Layer 8 of a small transformer language model trained on English Wikipedia (13 layers, counted from 0, width 128).
A neuron adds its activation times its output weights to the MLP's output. To switch it off is to set its activation to zero at one token and run the rest of the model.

Output weights of the MLP neurons that the questions are about. A number n stands for n times 0.011.
n35: 17 1 4 10 16 11 1 -11 7 17 -18 26 -4 8 -10 -13 -4 -1 -1 -16 -6 3 5 -17 -4 -1 7 4 10 -17 -22 -2 6 -4 -16 7 24 21 12 -12 14 -1 -6 7 -39 -5 0 12 24 11 7 1 2 10 13 -12 15 1 -4 16 -10 14 -1 2 -23 -12 5 4 12 16 29 -3 9 6 -8 16 -2 -11 -17 0 14 18 -19 9 -18 -26 -4 -3 12 7 16 -3 20 5 -31 8 2 2 23 -1 -11 -9 -14 -14 -17 18 -11 0 0 2 1 10 15 -7 -12 -2 -2 -3 -2 1 18 1 13 -14 -9 15 -2 -10
n50: 12 -2 -3 -32 4 2 -7 9 1 -13 4 2 -35 -5 10 12 -1 10 -9 13 8 8 4 6 -10 4 -26 5 11 -16 4 13 -9 2 14 -5 -4 -4 -5 17 -15 -26 1 0 -4 5 -3 19 -18 12 -25 14 3 17 5 10 13 14 12 14 2 -2 -23 -15 8 -13 -20 6 -8 -20 4 -8 -8 7 -10 15 -13 -9 14 14 7 -9 -3 9 2 -23 -11 -16 -10 6 8 2 14 -9 7 5 17 7 13 20 -2 -34 -11 -9 13 5 -2 -15 -14 -3 -3 -12 4 -2 18 -8 -18 25 15 -23 9 -10 -15 9 10 -16 8 -28
n56: -11 13 0 -9 2 -1 11 -3 -5 -21 -4 -5 0 -6 -11 5 -2 -1 11 5 -10 -12 -18 -8 3 -13 5 8 11 14 -4 -10 12 6 11 22 -6 2 5 12 9 -3 -12 0 -7 9 2 -23 -24 -17 16 -1 4 8 10 6 3 4 -4 -15 -3 -3 6 2 -3 -11 -18 -5 6 11 -3 -4 -20 14 16 2 6 -12 -3 7 4 -5 -6 13 19 31 -7 3 -2 -11 -10 -4 2 9 5 2 -3 19 -7 -2 -19 95 -2 1 0 -11 7 6 -4 13 1 -9 0 -7 -5 3 -16 -1 12 1 7 8 6 -4 14 12 -10 4
n61: -1 7 -8 2 12 11 -17 15 10 -31 8 -14 -1 -3 -9 -4 4 6 10 -8 -17 -24 -15 -4 -4 -19 -20 -2 0 0 7 0 -10 15 -2 2 -9 3 -17 -11 -5 -4 -2 -27 15 -4 -25 -4 11 -10 9 6 -5 -15 -24 6 -8 -7 -11 -9 33 -6 12 8 9 4 2 6 4 0 3 13 -6 -13 6 -22 -14 -2 -2 3 0 -15 -2 3 12 -11 -25 0 4 8 -2 3 7 -14 2 -5 4 15 11 2 -2 0 13 -11 -5 7 20 -4 7 2 -11 4 -19 -12 -2 -4 -7 -15 -26 -6 3 -5 7 13 11 10 8 -13
n120: -15 34 6 2 20 -15 11 9 14 -19 -9 -1 -3 0 -5 -9 -6 -12 -13 -13 9 -4 5 -2 19 1 -4 2 -27 2 -11 -8 -7 6 -49 16 -15 0 -10 6 -7 -1 -16 -8 20 -14 -6 0 11 12 -15 -11 5 -8 -12 -12 -10 6 6 -29 -11 4 -13 8 9 -6 32 16 4 3 22 11 18 6 4 10 -8 23 -12 -12 4 10 3 17 0 -10 4 1 -7 -19 5 -3 -10 4 3 -19 -11 14 0 10 -32 7 13 -16 -10 3 -25 -7 33 -16 8 1 -3 8 -2 4 7 -15 -14 -10 -4 -12 0 10 -14 0 3 -14
n136: 5 -11 18 6 -4 0 0 -16 0 36 -11 -18 -12 2 18 3 21 4 5 -4 -8 19 -6 -4 -28 1 -16 1 -10 -5 7 -8 6 -7 0 -2 -18 6 -6 -5 -2 3 1 -1 0 -6 -5 6 35 10 -2 8 -19 8 30 20 12 3 -20 -4 0 -9 13 -3 -27 -11 -9 -7 -1 9 -2 -3 -2 2 -5 -5 11 -21 4 -6 18 -1 5 5 -11 -5 9 5 -4 -2 8 13 1 -9 1 9 7 0 9 -26 31 -5 -3 9 25 8 6 9 1 18 -5 -2 -8 14 2 12 -6 2 1 3 -11 -1 -10 -6 11 -1 2 13
n153: -1 -5 2 -10 -4 17 -2 -6 -9 17 7 -25 -19 -12 12 0 9 10 -5 4 -3 -3 1 33 -17 -13 3 -21 -6 10 -2 15 16 -1 -14 -4 11 25 -1 -16 -15 -10 3 -11 -7 -2 -9 -8 10 -4 -8 2 -7 -1 -11 23 7 1 4 -8 20 6 -8 6 -2 -18 -16 -5 11 -7 7 1 -7 -1 -11 11 11 5 -4 -11 -7 -3 8 9 4 13 -18 16 11 26 13 15 9 -1 -12 32 34 27 33 -15 7 21 -9 6 15 19 14 -4 2 11 12 9 13 -20 11 6 2 10 -20 15 5 -4 13 -10 8 -9 3 -3
n162: -4 11 11 7 2 25 9 -19 -16 4 -22 5 4 12 -12 0 -11 8 4 26 28 4 32 10 13 12 6 29 7 7 15 5 -7 1 -12 0 -9 -5 -7 -9 17 -15 1 -11 -5 23 2 8 -9 1 3 2 -10 7 1 2 8 -4 -7 13 -7 -6 10 -1 -1 -9 -23 0 10 -8 14 10 5 3 3 4 12 15 4 2 -2 -4 -3 4 8 23 1 -1 7 23 3 5 -3 7 -5 1 -3 -12 -5 16 -11 5 -17 -2 17 -6 -7 -32 -3 3 -3 1 -12 -3 6 -1 -21 -12 17 21 -9 1 6 9 -12 -9 -14 -15
n169: -10 8 13 11 -19 -13 -4 0 -4 -30 -10 13 -13 6 -12 1 -6 -7 4 11 -5 0 -21 -22 10 -8 -13 -2 6 1 -13 -13 -4 15 -19 15 -2 -20 -5 5 -1 -4 -12 -21 10 -22 -6 11 4 -6 9 -22 19 2 -2 -22 -12 -2 -7 3 -6 11 3 10 8 -7 22 -1 2 -15 4 5 16 -1 10 -6 -11 24 -5 13 11 9 -11 1 -16 -42 21 16 1 -10 -10 -7 11 5 -12 -5 -11 -9 -9 21 -7 -40 2 -4 -15 -1 -8 21 -6 -17 -2 -17 4 0 -8 -15 -36 0 -3 -9 -5 8 -28 -1 0 -8 14 -3
n182: -8 27 13 15 -14 -7 2 -11 5 6 12 11 -12 14 0 9 15 -7 -1 -6 -5 5 5 3 27 0 9 19 7 8 9 -15 -15 -3 -7 -2 4 5 -22 19 0 -3 -5 -24 -7 -5 -16 -9 7 -22 4 -15 -9 -2 23 5 -7 1 -2 12 -1 10 4 -16 2 -4 11 -16 3 5 8 1 0 -3 11 18 -1 9 -4 0 14 -1 11 12 21 3 14 -9 6 -7 1 27 14 14 -8 0 1 -14 -1 -18 -19 -27 -4 -16 -11 9 3 6 17 4 0 12 -17 -12 43 10 1 -2 2 17 7 -9 5 10 10 -10 14 -16
n192: 2 -13 1 4 -21 -18 0 -1 -11 3 -5 1 -15 -8 16 -1 -3 -9 -9 1 -14 0 12 -2 -22 2 17 0 2 -1 17 12 9 4 -3 -12 5 8 6 -4 -8 20 9 7 -6 -6 3 -1 -4 -2 -10 11 -14 4 -12 -11 -8 -5 0 0 2 -1 0 -6 8 0 -4 -16 6 -8 -4 14 -14 8 1 -7 16 -4 -6 1 25 29 -3 -23 -7 -7 6 4 -8 5 -7 -20 9 -4 7 -13 0 9 2 6 7 -42 -5 3 -8 -6 -7 -8 4 4 2 -8 10 17 14 6 -11 2 -10 24 18 9 12 3 23 6 -7 -16
n211: -9 -10 6 19 -5 5 -3 -2 -11 -3 -4 -1 16 7 3 -4 -2 -11 -10 3 -8 5 11 -19 7 -2 -3 -1 11 -7 9 -8 -8 0 5 -3 -12 10 -8 14 -8 -23 11 3 3 -4 -7 -7 -12 12 -6 14 -19 16 -1 -7 2 -13 -23 3 0 11 -3 -4 -7 14 -13 -12 16 10 15 -1 12 -9 -13 -24 16 7 -3 -33 -3 18 -5 -1 2 3 12 5 -18 -6 6 4 -22 -16 7 -9 14 22 14 -22 -13 -26 10 -9 -9 6 -6 -14 1 -4 -25 -24 10 19 6 9 22 -13 -6 -2 -20 -6 -3 17 3 -18 6 -5
n214: 8 -17 -4 14 -3 4 7 -5 -1 27 14 -29 0 -24 15 -4 5 6 1 6 -18 3 0 9 -4 0 9 -7 2 -4 4 -1 -3 2 2 -9 -10 32 -11 -11 -17 -16 7 -3 2 6 -6 0 38 -15 -6 12 -13 11 -6 3 3 6 -9 -6 3 -13 -3 14 -17 -1 -20 -12 -3 -4 10 9 -3 4 9 22 -2 -26 8 7 -6 -7 -1 2 8 20 -17 1 5 -3 -11 22 10 -5 -1 -3 0 13 8 -2 -8 10 -19 -9 -10 -5 18 8 -13 10 -8 -1 -8 -18 14 -9 3 10 18 -13 21 1 14 -16 -9 1 8 5
n275: 1 14 -5 9 9 1 1 0 17 -13 -7 14 -7 3 -9 -12 -19 12 6 -5 17 6 -5 -13 1 8 12 20 14 14 -13 -13 -9 10 5 5 -6 -45 20 9 6 8 -4 -4 7 -20 6 2 -20 -18 11 -14 -7 8 -2 -3 7 -17 13 -11 -26 5 11 7 -8 6 19 18 -11 15 -24 -10 -8 -7 8 -5 -8 14 19 3 -1 -15 -5 -16 1 7 3 -19 -2 -12 -11 -2 -7 6 9 -11 -13 -14 -18 9 -20 2 14 -18 -2 5 -5 11 -1 4 -2 19 1 -22 -10 -14 -11 4 -18 -5 -6 -11 -24 6 -2 4 -6 -1
n313: 4 -4 -18 -7 4 25 -4 18 5 -4 -10 6 2 12 0 23 7 -25 -6 34 7 -14 -14 11 6 -16 -3 1 32 -3 -8 8 1 3 24 6 -11 13 23 -10 6 1 0 22 -8 16 -17 0 -3 -26 14 9 -16 -10 7 24 0 13 -15 2 0 3 8 -15 13 -11 -6 -7 -1 1 -1 -11 -4 9 1 -1 -7 8 6 -8 -5 13 5 -24 -19 2 4 -3 -4 4 -34 18 8 24 17 11 23 -9 4 -3 -12 6 -18 12 -23 6 -11 4 -6 0 3 -4 2 14 -11 -2 -29 2 -17 -4 3 10 -20 -2 13 -2 18 -1
n317: 21 20 21 -1 10 3 -6 -1 -13 4 -6 22 38 -7 5 7 18 9 4 7 14 5 22 31 -19 18 0 -10 -6 6 9 -19 -4 -3 14 2 -10 8 2 7 -7 11 3 7 -16 15 7 2 1 11 -21 -14 1 -11 -19 2 8 11 8 23 13 -5 -20 11 13 -1 -18 19 -2 -2 4 -2 3 3 -26 -4 -13 -8 22 9 23 6 -13 -1 -2 2 12 -8 10 12 1 4 4 -8 3 -1 7 -4 -8 5 -32 -6 -31 -11 -2 14 6 -9 -20 -10 -3 -2 13 12 -2 7 15 -3 19 7 -13 2 -4 -6 -3 -12 -3 -7

Each question names a token from some text and the token that comes next. It shows the activations a of the neurons there, in the order above. A number n stands for n times 0.037.

Then comes g, the gradient of the next token's log-probability with respect to the MLP's output, scaled to length 1. A neuron's effect is roughly proportional to its activation times (output weights . g). A number n stands for n times 0.0035.

"|", then " Other"
a: 0 0 12 1 1 0 2 -1 2 -1 -4 -2 -4 2 -1 0
g: 49 -46 9 11 9 37 11 27 -15 26 21 -57 15 37 23 -17 43 15 -9 0 -5 14 0 52 -13 17 -44 18 0 7 -28 27 -51 7 1 -12 28 4 5 -32 -33 -7 23 33 -36 -14 9 -7 6 14 12 -33 -12 -11 23 22 10 2 -26 -54 35 -19 -48 -3 -25 -18 -31 -27 -10 -17 36 49 -33 15 -30 -15 -11 -53 -4 -30 4 -29 -11 14 10 15 10 -1 16 9 23 21 -16 4 20 45 53 -18 39 14 -8 9 -62 -26 -9 16 -1 -7 3 -7 -34 29 -31 -11 17 19 15 -2 3 31 21 -34 37 -7 49 -3 -9 -2
Which neuron, switched off, raises the next token's probability most? n214

"The", then " next"
a: 6 0 80 0 0 1 1 5 1 -28 -8 -4 -1 0 8 0
g: -34 -15 40 -31 -11 76 8 -21 4 -3 29 2 -27 30 -54 -60 5 -12 -4 23 43 23 -16 -3 -5 11 -25 -22 -51 -22 -38 1 12 -11 26 46 -4 13 -36 -5 15 -2 -44 28 46 15 20 13 -3 22 7 -3 -40 3 -30 17 1 -5 -33 9 -2 2 -16 -6 2 -20 -3 61 -27 20 0 -1 23 4 12 -15 -32 51 -23 31 34 -58 -4 -32 -21 -13 12 0 14 -4 -25 12 24 5 38 35 -15 9 12 1 4 -17 5 -2 0 45 -10 -31 -4 -56 5 2 -8 -13 -21 -7 26 40 13 -3 -20 31 21 20 -29 -31 -14 -42
Switching off which neuron hurts the next token most? n182

")", then " |"
a: 3 -6 9 0 0 -5 -5 6 3 -4 0 -2 1 -4 0 0
g: -30 -12 -15 23 6 -37 24 28 -9 -2 23 6 -14 46 15 -40 -30 -22 -3 8 -13 25 -8 -31 9 -23 7 -39 36 -15 -57 35 5 -16 -12 -22 -10 0 -24 -54 32 37 -18 24 5 19 25 -5 -25 33 11 -7 58 6 -21 6 9 2 -3 -14 -40 5 3 -22 -30 31 7 46 -49 -1 25 3 -28 65 24 -18 -41 -26 2 44 -5 -27 -26 17 5 -26 -13 14 39 -16 -28 17 -35 5 9 -11 -14 -10 -27 7 8 -22 -6 21 -37 -35 65 -13 23 -25 27 -17 -2 4 -37 -32 -17 -21 -6 4 41 26 -10 7 15 -36 -10 -32
Switching off which neuron hurts the next token most? n153

"9", then ".3"
a: -3 -1 1 -3 -2 19 9 4 5 2 0 -1 -3 1 1 -5
g: -36 19 -3 -35 -19 -17 -15 4 48 -15 7 2 -12 32 -23 -7 -43 24 24 3 24 -1 17 -30 11 -12 34 30 19 -10 -17 -11 -5 -7 24 -54 -1 -35 40 46 -19 -12 -46 -12 -43 9 15 8 -11 -32 -1 -47 42 15 31 -12 29 -27 5 24 -34 -23 -18 10 0 10 65 -3 1 -16 -13 -4 29 27 3 6 -7 37 -23 11 11 -2 -22 5 -32 -26 31 -3 37 -29 -15 -1 -4 2 -9 -5 -16 -31 10 10 -10 -31 16 -8 -3 -29 -40 41 41 -23 29 -2 42 -15 34 -45 -23 -13 -18 -44 -26 52 -16 -17 -61 -11 -22 26
Switching off which neuron hurts the next token most? n169

" to", then " let"
a: 0 0 79 -1 -1 5 0 0 1 -8 -24 -3 -1 0 4 -2
g: 34 0 2 9 -9 -25 75 -9 -21 -19 -10 44 13 4 0 40 2 25 -5 -39 29 -7 1 -8 -17 12 -35 15 -34 27 -32 -3 15 -10 38 18 -17 0 -8 16 12 40 33 0 25 34 -11 -36 -21 -15 -9 36 12 -24 6 -4 39 63 -24 -8 -5 28 -40 -27 15 24 -20 -2 -12 -71 7 5 8 22 -6 19 -16 16 1 -6 19 51 18 -16 8 16 17 -7 -33 31 -26 19 39 41 24 11 -10 8 -6 49 11 29 -7 -26 -7 8 25 48 -28 -16 2 16 5 40 58 -34 -57 14 -24 -1 0 12 30 -8 -18 -2 -2 36
Which neuron, switched off, raises the next token's probability most? n192

"7", then " mi"
a: -2 1 1 -7 2 2 6 0 -3 0 0 -2 -3 2 0 24
g: 56 7 -25 8 47 6 -3 -47 -7 8 -49 -19 -14 -16 19 -34 47 26 -2 -31 42 16 4 10 -25 10 15 35 52 7 25 -13 0 -5 16 -38 0 7 -11 -31 8 -29 -16 -26 0 -2 26 25 12 33 44 20 16 -53 8 6 10 -15 -23 32 -21 -29 1 46 18 -38 -64 -8 -24 22 41 -35 -1 8 -1 4 -1 -34 1 -23 44 2 -5 -44 51 15 -24 -2 34 -35 -7 12 41 24 10 -1 -5 17 -23 14 11 13 -9 8 25 42 21 6 -2 34 -4 -5 -16 -25 16 0 33 -13 37 29 -35 34 9 3 -8 -11 -45 -1
Switching off which neuron hurts the next token most? n317

" 0", then ".0"
a: 2 0 0 -1 1 0 18 0 3 3 -4 1 0 2 1 0
g: -22 37 -28 -29 -24 -5 17 17 -34 -13 -18 39 7 66 -38 -16 -4 18 -2 -19 -7 -10 -34 -53 4 -2 -4 -15 7 28 -3 -1 14 -5 21 30 -39 -16 28 -10 28 7 15 -3 -6 0 7 8 -6 7 -3 -3 -3 -24 -5 -17 -32 -6 -19 -9 23 27 46 -38 23 27 59 28 -24 10 -3 35 -5 14 -10 -7 -37 36 -26 57 31 -7 12 37 -49 -70 63 -9 -24 -12 -28 -13 -36 -15 -6 -9 -19 -32 -4 -13 -27 -47 21 -34 -38 -23 -7 25 32 -30 22 -7 7 4 -2 -33 44 -8 5 -21 -2 -8 -22 15 15 -24 15 -27
Which neuron, switched off, raises the next token's probability most? n153

" belie", then "v"
a: -9 -1 12 5 7 13 8 0 2 0 0 -12 3 -3 0 -1
g: -37 -2 0 49 -15 -22 -37 -5 9 -3 -14 -3 -1 18 6 -40 -20 24 29 23 -46 18 -5 -6 8 -43 4 -8 18 0 29 -22 -17 28 -29 -37 20 56 -36 -15 16 8 9 0 -11 -25 4 4 13 -23 -16 6 25 15 51 -21 51 -17 28 -2 0 28 6 12 4 28 -11 -20 27 7 -13 -18 4 36 -36 -5 47 -4 12 -50 -30 49 -13 14 61 -8 5 -16 -39 15 -6 -44 -23 0 47 -14 -26 11 36 31 -9 21 0 36 12 45 -4 -60 -16 -42 -37 -7 25 46 44 -3 -15 -24 -27 -20 -7 15 -10 -3 5 13 6 -6
Which neuron, switched off, raises the next token's probability most? n211

" the", then " ter"
a: -7 0 93 -1 0 -2 -3 0 1 -15 -18 -5 -2 0 1 1
g: 4 -19 -5 7 62 35 -19 27 22 -5 19 30 16 -30 -7 39 21 -3 -10 11 -33 -11 19 22 -56 -1 17 -8 -13 27 -12 30 25 -22 -11 -21 -10 -21 -2 18 11 -41 -4 -6 -5 14 31 10 16 6 -20 8 29 6 -15 7 -5 -40 -46 -37 -5 -33 -1 -30 31 -9 -8 -16 -15 -57 2 -6 -2 45 -25 -2 -17 -68 23 48 36 11 5 -3 0 5 -26 -45 55 17 -18 20 -20 29 -30 12 86 32 3 -28 -45 5 -7 9 -12 -28 -3 -23 -8 -6 -8 30 -13 -15 17 37 13 6 -43 7 -38 -4 -27 -31 6 14 0 21
Switching off which neuron hurts the next token most? n56

" tr", then "uck"
a: 1 -2 0 0 -5 22 0 1 3 0 3 0 0 0 0 1
g: 27 9 39 10 43 5 -5 -30 44 14 -2 22 15 37 36 6 -10 30 2 -62 33 36 -20 1 8 -12 27 -27 -10 9 2 -27 21 28 32 12 -44 20 -8 -14 0 27 -11 22 21 1 27 23 -4 -4 -38 33 -18 5 43 50 12 10 12 6 13 33 -11 29 -9 14 -4 44 -7 -9 48 32 1 -15 -38 -16 0 -15 14 -3 -36 48 1 -1 -40 -5 -36 -1 21 26 43 47 13 14 26 -12 -20 -18 7 43 18 10 28 5 17 -24 16 3 14 -1 -22 26 36 17 -7 -16 -17 49 -29 28 4 22 -83 -9 -14 28 -8 27
Switching off which neuron hurts the next token most? n136

" and", then " R"
a: -3 -1 50 -1 -1 0 -1 2 2 -1 -14 -4 -2 0 6 0
g: -9 -3 12 19 -18 17 8 -14 -35 14 -7 -3 19 -31 -13 5 -13 34 -3 -9 4 -13 4 5 16 9 19 -16 -7 21 44 3 37 10 -6 25 13 -38 37 28 37 -37 -7 70 -28 -51 17 -53 -5 -14 8 13 16 31 -21 28 30 -5 -27 -10 -45 -4 -3 -15 35 -17 23 24 17 21 4 -7 11 -42 58 -52 -9 4 -48 -2 -22 -17 14 17 58 -20 13 -4 -6 0 32 -33 -3 -41 53 -34 -2 -13 -27 3 -22 -33 2 3 -25 -17 45 7 -4 38 68 -21 34 -16 -4 32 -5 14 -8 10 13 -11 24 28 16 39 -8 -7
Switching off which neuron hurts the next token most? n56

" to", then " them"
a: -1 0 45 0 0 6 2 0 1 -7 -23 0 -1 -1 0 0
g: 36 10 16 4 31 46 11 43 -12 -12 12 0 14 25 18 -17 5 15 46 21 -20 23 17 19 -49 17 -22 -3 15 -20 14 0 16 15 -8 27 -13 13 26 43 -42 -19 -8 -34 7 -8 21 3 -7 -14 4 -38 16 27 -55 5 21 -7 40 -25 -28 11 -9 -32 -61 18 42 -15 -53 -27 10 0 11 44 45 -10 -5 -1 -12 13 -9 2 1 -15 -23 7 55 26 36 21 -9 -30 -46 24 -12 56 11 -9 -14 -38 10 14 0 -16 -8 -51 -4 24 6 21 -47 -33 13 29 -24 -8 20 -6 -17 -42 11 10 5 1 -11 -24 39 53
Switching off which neuron hurts the next token most? n192

" |", then " 53"
a: 6 1 -7 0 0 -2 0 5 0 -1 -1 0 -2 2 1 2
g: -26 -8 6 3 13 7 -22 21 -16 -7 3 40 -20 2 0 16 8 26 -14 -20 -20 -17 -63 -73 -1 -35 -52 -27 -7 0 -6 -31 -13 5 55 32 -14 5 -54 9 35 31 -16 -24 3 -29 -24 4 -13 -9 -27 -13 -33 -34 -17 -3 16 -4 -25 37 -12 15 -1 -95 12 2 26 38 -11 -19 6 -1 4 -27 -19 -9 -10 19 34 6 43 -3 16 13 -3 -6 27 2 -46 -8 -15 -7 5 -2 22 19 14 2 14 24 -20 -12 -13 25 -36 -24 19 30 7 -25 6 29 -20 7 8 -38 -38 51 14 -33 30 -27 -5 -17 22 -28 52 -24
Which neuron, switched off, raises the next token's probability most? n162

" se", then "x"
a: 0 -7 -1 -2 0 3 -1 0 5 -23 -1 -3 1 -14 1 0
g: 2 0 -13 -33 3 3 -23 8 14 -32 41 9 3 -18 25 -17 -7 12 6 14 -25 35 37 -2 -12 -20 12 -20 24 -26 1 20 44 3 37 -62 -8 0 9 -7 -31 20 -33 -45 -2 24 10 42 3 14 -32 17 -25 81 29 -21 -35 -9 38 22 60 -11 -3 46 16 -12 -34 -33 21 5 1 6 16 -10 -55 17 -3 -20 42 4 -2 56 -11 -11 8 -5 36 46 -20 16 -32 -2 45 9 -33 47 -9 16 8 21 -2 -1 -35 -37 -12 29 11 34 23 12 -25 6 0 -31 17 16 -23 -6 -24 1 9 12 1 35 -17 -11 -35 -9
Which neuron, switched off, raises the next token's probability most? n50

" s", then "u"
a: -1 -9 5 0 -7 7 1 -12 4 -1 1 1 1 -5 -3 8
g: 36 -15 -38 -12 -17 18 10 76 15 -27 1 -23 -4 -13 -10 9 17 -6 20 -17 0 -9 15 7 15 -25 -42 -11 38 -10 13 13 23 12 -6 12 20 -3 11 -63 28 -25 -20 20 19 -10 3 -9 -5 -16 5 -66 58 -52 -20 -4 -23 -4 2 45 24 -3 36 -12 -24 -7 -9 -12 39 -24 -25 -19 13 9 -8 16 -4 -2 -2 37 -44 -52 -27 42 8 9 23 11 -46 20 -18 9 -11 6 24 -5 16 9 21 2 -43 6 6 -19 6 34 -37 -19 13 -4 -14 45 8 0 2 -14 -54 -40 54 -13 -31 -21 11 4 -37 -60 -6 -1
Which neuron, switched off, raises the next token's probability most? n136

"ted", then " her"
a: -3 1 11 10 -2 0 0 1 1 2 -5 -2 -1 1 -1 3
g: -8 -15 -1 0 -1 26 1 -17 -20 -2 -20 -16 17 -5 6 30 -12 27 44 6 15 -39 -19 -16 -4 -10 -37 17 6 -19 -17 -18 -11 9 37 -24 -18 14 -18 59 12 0 -18 1 -25 -20 -21 8 -5 20 9 16 24 -10 -27 -1 -12 -47 35 40 9 -46 85 -34 -25 43 33 22 9 36 35 4 11 10 -23 -17 27 8 -49 37 3 23 -32 6 -25 -12 -10 20 34 26 5 30 25 11 -31 -13 -52 11 30 -35 -35 -16 14 -32 2 7 -7 27 32 35 -40 -24 -23 -30 -1 42 -30 25 6 34 14 -1 -6 47 27 25 20 32
Switching off which neuron hurts the next token most? n61

"ile", then " f"
a: 4 -9 7 10 5 2 7 -2 2 5 1 5 2 -5 17 1
g: 45 10 26 -13 1 -14 -6 40 -1 -3 15 -10 30 -25 -23 -33 27 21 -48 17 -3 14 11 6 -40 -5 -19 33 -59 9 -32 -15 -33 -33 6 -3 -10 0 -9 -32 -17 -38 9 2 -4 26 9 29 -1 17 -77 -24 -5 -20 4 -26 -40 23 -31 17 31 -26 -4 21 -27 11 -9 19 -6 33 8 -17 -23 -24 -13 30 13 6 39 -49 -5 -28 0 -14 -34 9 -13 -26 32 -6 -2 3 16 -6 6 59 -11 -7 -20 71 13 10 19 -32 1 6 10 -21 55 21 17 27 8 -11 2 42 3 -12 38 14 9 8 34 -24 -65 14 38 23
Which neuron, switched off, raises the next token's probability most? n313

"raw", then "ber"
a: 1 5 -4 -31 -6 7 3 -1 7 -1 0 3 1 -3 1 8
g: 23 -33 25 -38 -37 7 -4 -16 -34 -33 26 -5 -69 -11 -14 -9 13 26 21 4 14 6 -30 29 47 8 8 -15 -33 13 -15 -3 55 0 -4 13 -6 22 24 -4 8 -48 38 10 -18 23 45 -2 2 -11 25 -39 20 8 -12 -6 19 38 2 -9 29 15 -15 24 37 13 -7 23 -17 -16 -2 -19 41 -4 28 -23 18 -21 -29 21 -21 21 35 18 25 -17 10 0 21 24 -44 33 -12 45 4 9 -28 -32 -30 -7 -17 4 6 -37 -7 -28 25 -21 -16 45 -15 67 -7 23 -38 35 18 13 4 -6 -9 9 -5 -9 -10 -71 -48 23
Switching off which neuron hurts the next token most? n61

"ine", then " will"
a: 0 -1 3 1 3 5 8 12 1 8 1 0 -6 -3 2 -2
g: 29 -31 -17 -1 2 25 15 -19 -22 8 -36 -48 -36 -12 2 29 32 -7 42 35 13 16 10 2 26 -21 36 0 6 12 -18 24 -3 -11 3 -25 0 39 -11 8 2 -51 15 11 13 43 1 34 21 12 45 -32 -28 -11 -12 1 18 10 20 -43 46 20 12 22 -17 -5 -19 17 -24 23 3 -57 -42 22 21 -12 24 -43 25 -17 47 29 -24 27 -22 14 -12 -26 30 26 -7 13 -12 21 -60 14 27 4 55 -29 -14 32 2 16 7 45 -21 -39 25 -18 -35 7 -8 30 30 10 13 -30 19 -13 43 -16 29 -21 2 -24 -18 30
Switching off which neuron hurts the next token most? n153

").", then "\n"
a: 1 -3 21 -1 -1 0 2 2 0 -15 0 0 -2 -1 2 0
g: 10 16 14 17 20 -1 -46 -25 -12 21 -11 2 17 -44 -13 46 47 24 26 -22 8 -15 1 46 40 8 32 60 -2 8 14 -43 19 13 -14 -3 8 46 -18 17 -6 12 13 -9 -3 -15 -30 -3 26 -17 0 21 -10 15 21 -27 -26 8 -3 28 28 1 -47 35 -1 -28 -46 -3 -3 10 -26 35 -10 2 -39 17 -31 -2 40 22 -1 18 -16 31 -6 1 -3 -50 -32 13 -2 14 21 4 -12 -35 45 -14 13 34 13 -15 -67 -49 4 4 -25 -7 6 32 14 17 2 20 47 -7 12 17 35 -19 -20 31 13 -31 26 49 58 -10
Which neuron, switched off, raises the next token's probability most? n182

"|", then " T"
a: 3 -2 37 2 1 -3 -1 -3 2 -16 -3 0 -3 4 0 1
g: -2 -14 17 -1 16 -7 15 2 25 11 -9 -28 39 -34 -18 -2 -16 5 16 -27 -34 -15 -4 22 17 71 -10 6 33 -22 -9 -30 15 -8 25 44 -27 -62 30 6 -19 20 3 -14 0 -15 18 14 0 8 32 45 14 -24 60 29 -33 -2 3 43 1 -26 -40 -20 -21 31 -41 -1 10 43 23 -17 -47 2 31 34 28 21 0 8 3 -24 -40 -28 32 1 -38 15 23 -19 -12 -19 -9 21 -9 -55 -7 22 -47 -25 3 11 38 8 -10 18 14 -32 -16 17 -5 24 30 47 -27 42 13 -12 -26 -31 -19 8 27 -28 -14 30 -10 6
Switching off which neuron hurts the next token most? n56

"et", then "i"
a: -3 2 1 1 -12 4 4 2 4 0 0 0 -5 2 1 -4
g: 21 -38 11 28 38 -31 7 44 31 26 11 -21 -1 -65 27 13 -34 -34 -4 2 -7 -22 10 51 -32 28 -51 22 28 -34 15 -27 5 -13 -17 -23 -7 -8 67 -21 1 24 -16 7 15 14 7 18 4 -72 43 -22 13 29 34 35 -28 22 -12 10 13 -8 33 -4 -21 24 -21 4 15 -14 -5 -3 2 10 38 -3 21 6 14 2 24 -81 -7 4 -2 24 24 -8 20 33 -4 -13 -7 15 -23 -15 15 8 6 -8 6 -21 2 15 -8 6 -38 -29 -26 -74 9 0 -1 33 -7 26 -7 -8 4 -44 -33 -23 27 18 6 -14 13 -8
Switching off which neuron hurts the next token most? n120

"ater", then ","
a: 22 1 -1 -1 4 0 4 -3 3 -3 -11 -3 7 1 89 1
g: 37 -30 42 -6 -65 8 29 9 14 -3 -11 3 11 10 -2 -40 4 -14 -28 -24 -19 32 13 -38 -19 -10 -32 -13 35 27 -26 14 17 33 0 -13 -1 -23 -8 -13 72 35 39 22 23 -17 -20 -23 9 -22 -13 32 0 -8 5 50 -47 0 13 52 45 1 18 15 4 -51 15 26 -16 -39 -12 27 -19 -11 30 -24 -22 6 44 -1 48 -11 -7 14 2 -34 -6 2 -24 0 -6 -4 15 32 0 6 21 -2 68 -28 13 -2 -16 -9 -17 6 -6 -13 3 -31 24 24 -33 37 18 6 7 -8 6 -1 29 17 -55 -20 -6 56 12 -19
Switching off which neuron hurts the next token most? n313

" n", then "erv"
a: 0 -3 0 3 2 1 2 -8 5 1 0 -2 0 -7 0 2
g: -21 16 -25 -35 -39 13 8 -6 -17 3 -17 -7 26 65 -2 -4 -11 36 24 3 17 -2 -1 -22 0 34 -7 -6 28 0 31 44 -40 18 17 67 12 -1 -33 -47 48 6 -10 6 21 44 -20 22 -5 -21 1 4 16 22 -50 -22 -53 27 -6 -17 24 -20 40 -43 -12 11 8 -17 -35 -77 -5 12 38 29 36 -5 -2 -22 11 1 50 17 8 32 8 -27 9 20 17 -22 -6 1 -17 -46 -6 0 -10 -2 -2 -20 -20 -30 5 1 58 33 2 34 -23 3 -3 -11 26 14 -40 0 3 -2 -2 20 26 0 -37 5 -10 31 16 -27
Switching off which neuron hurts the next token most? n169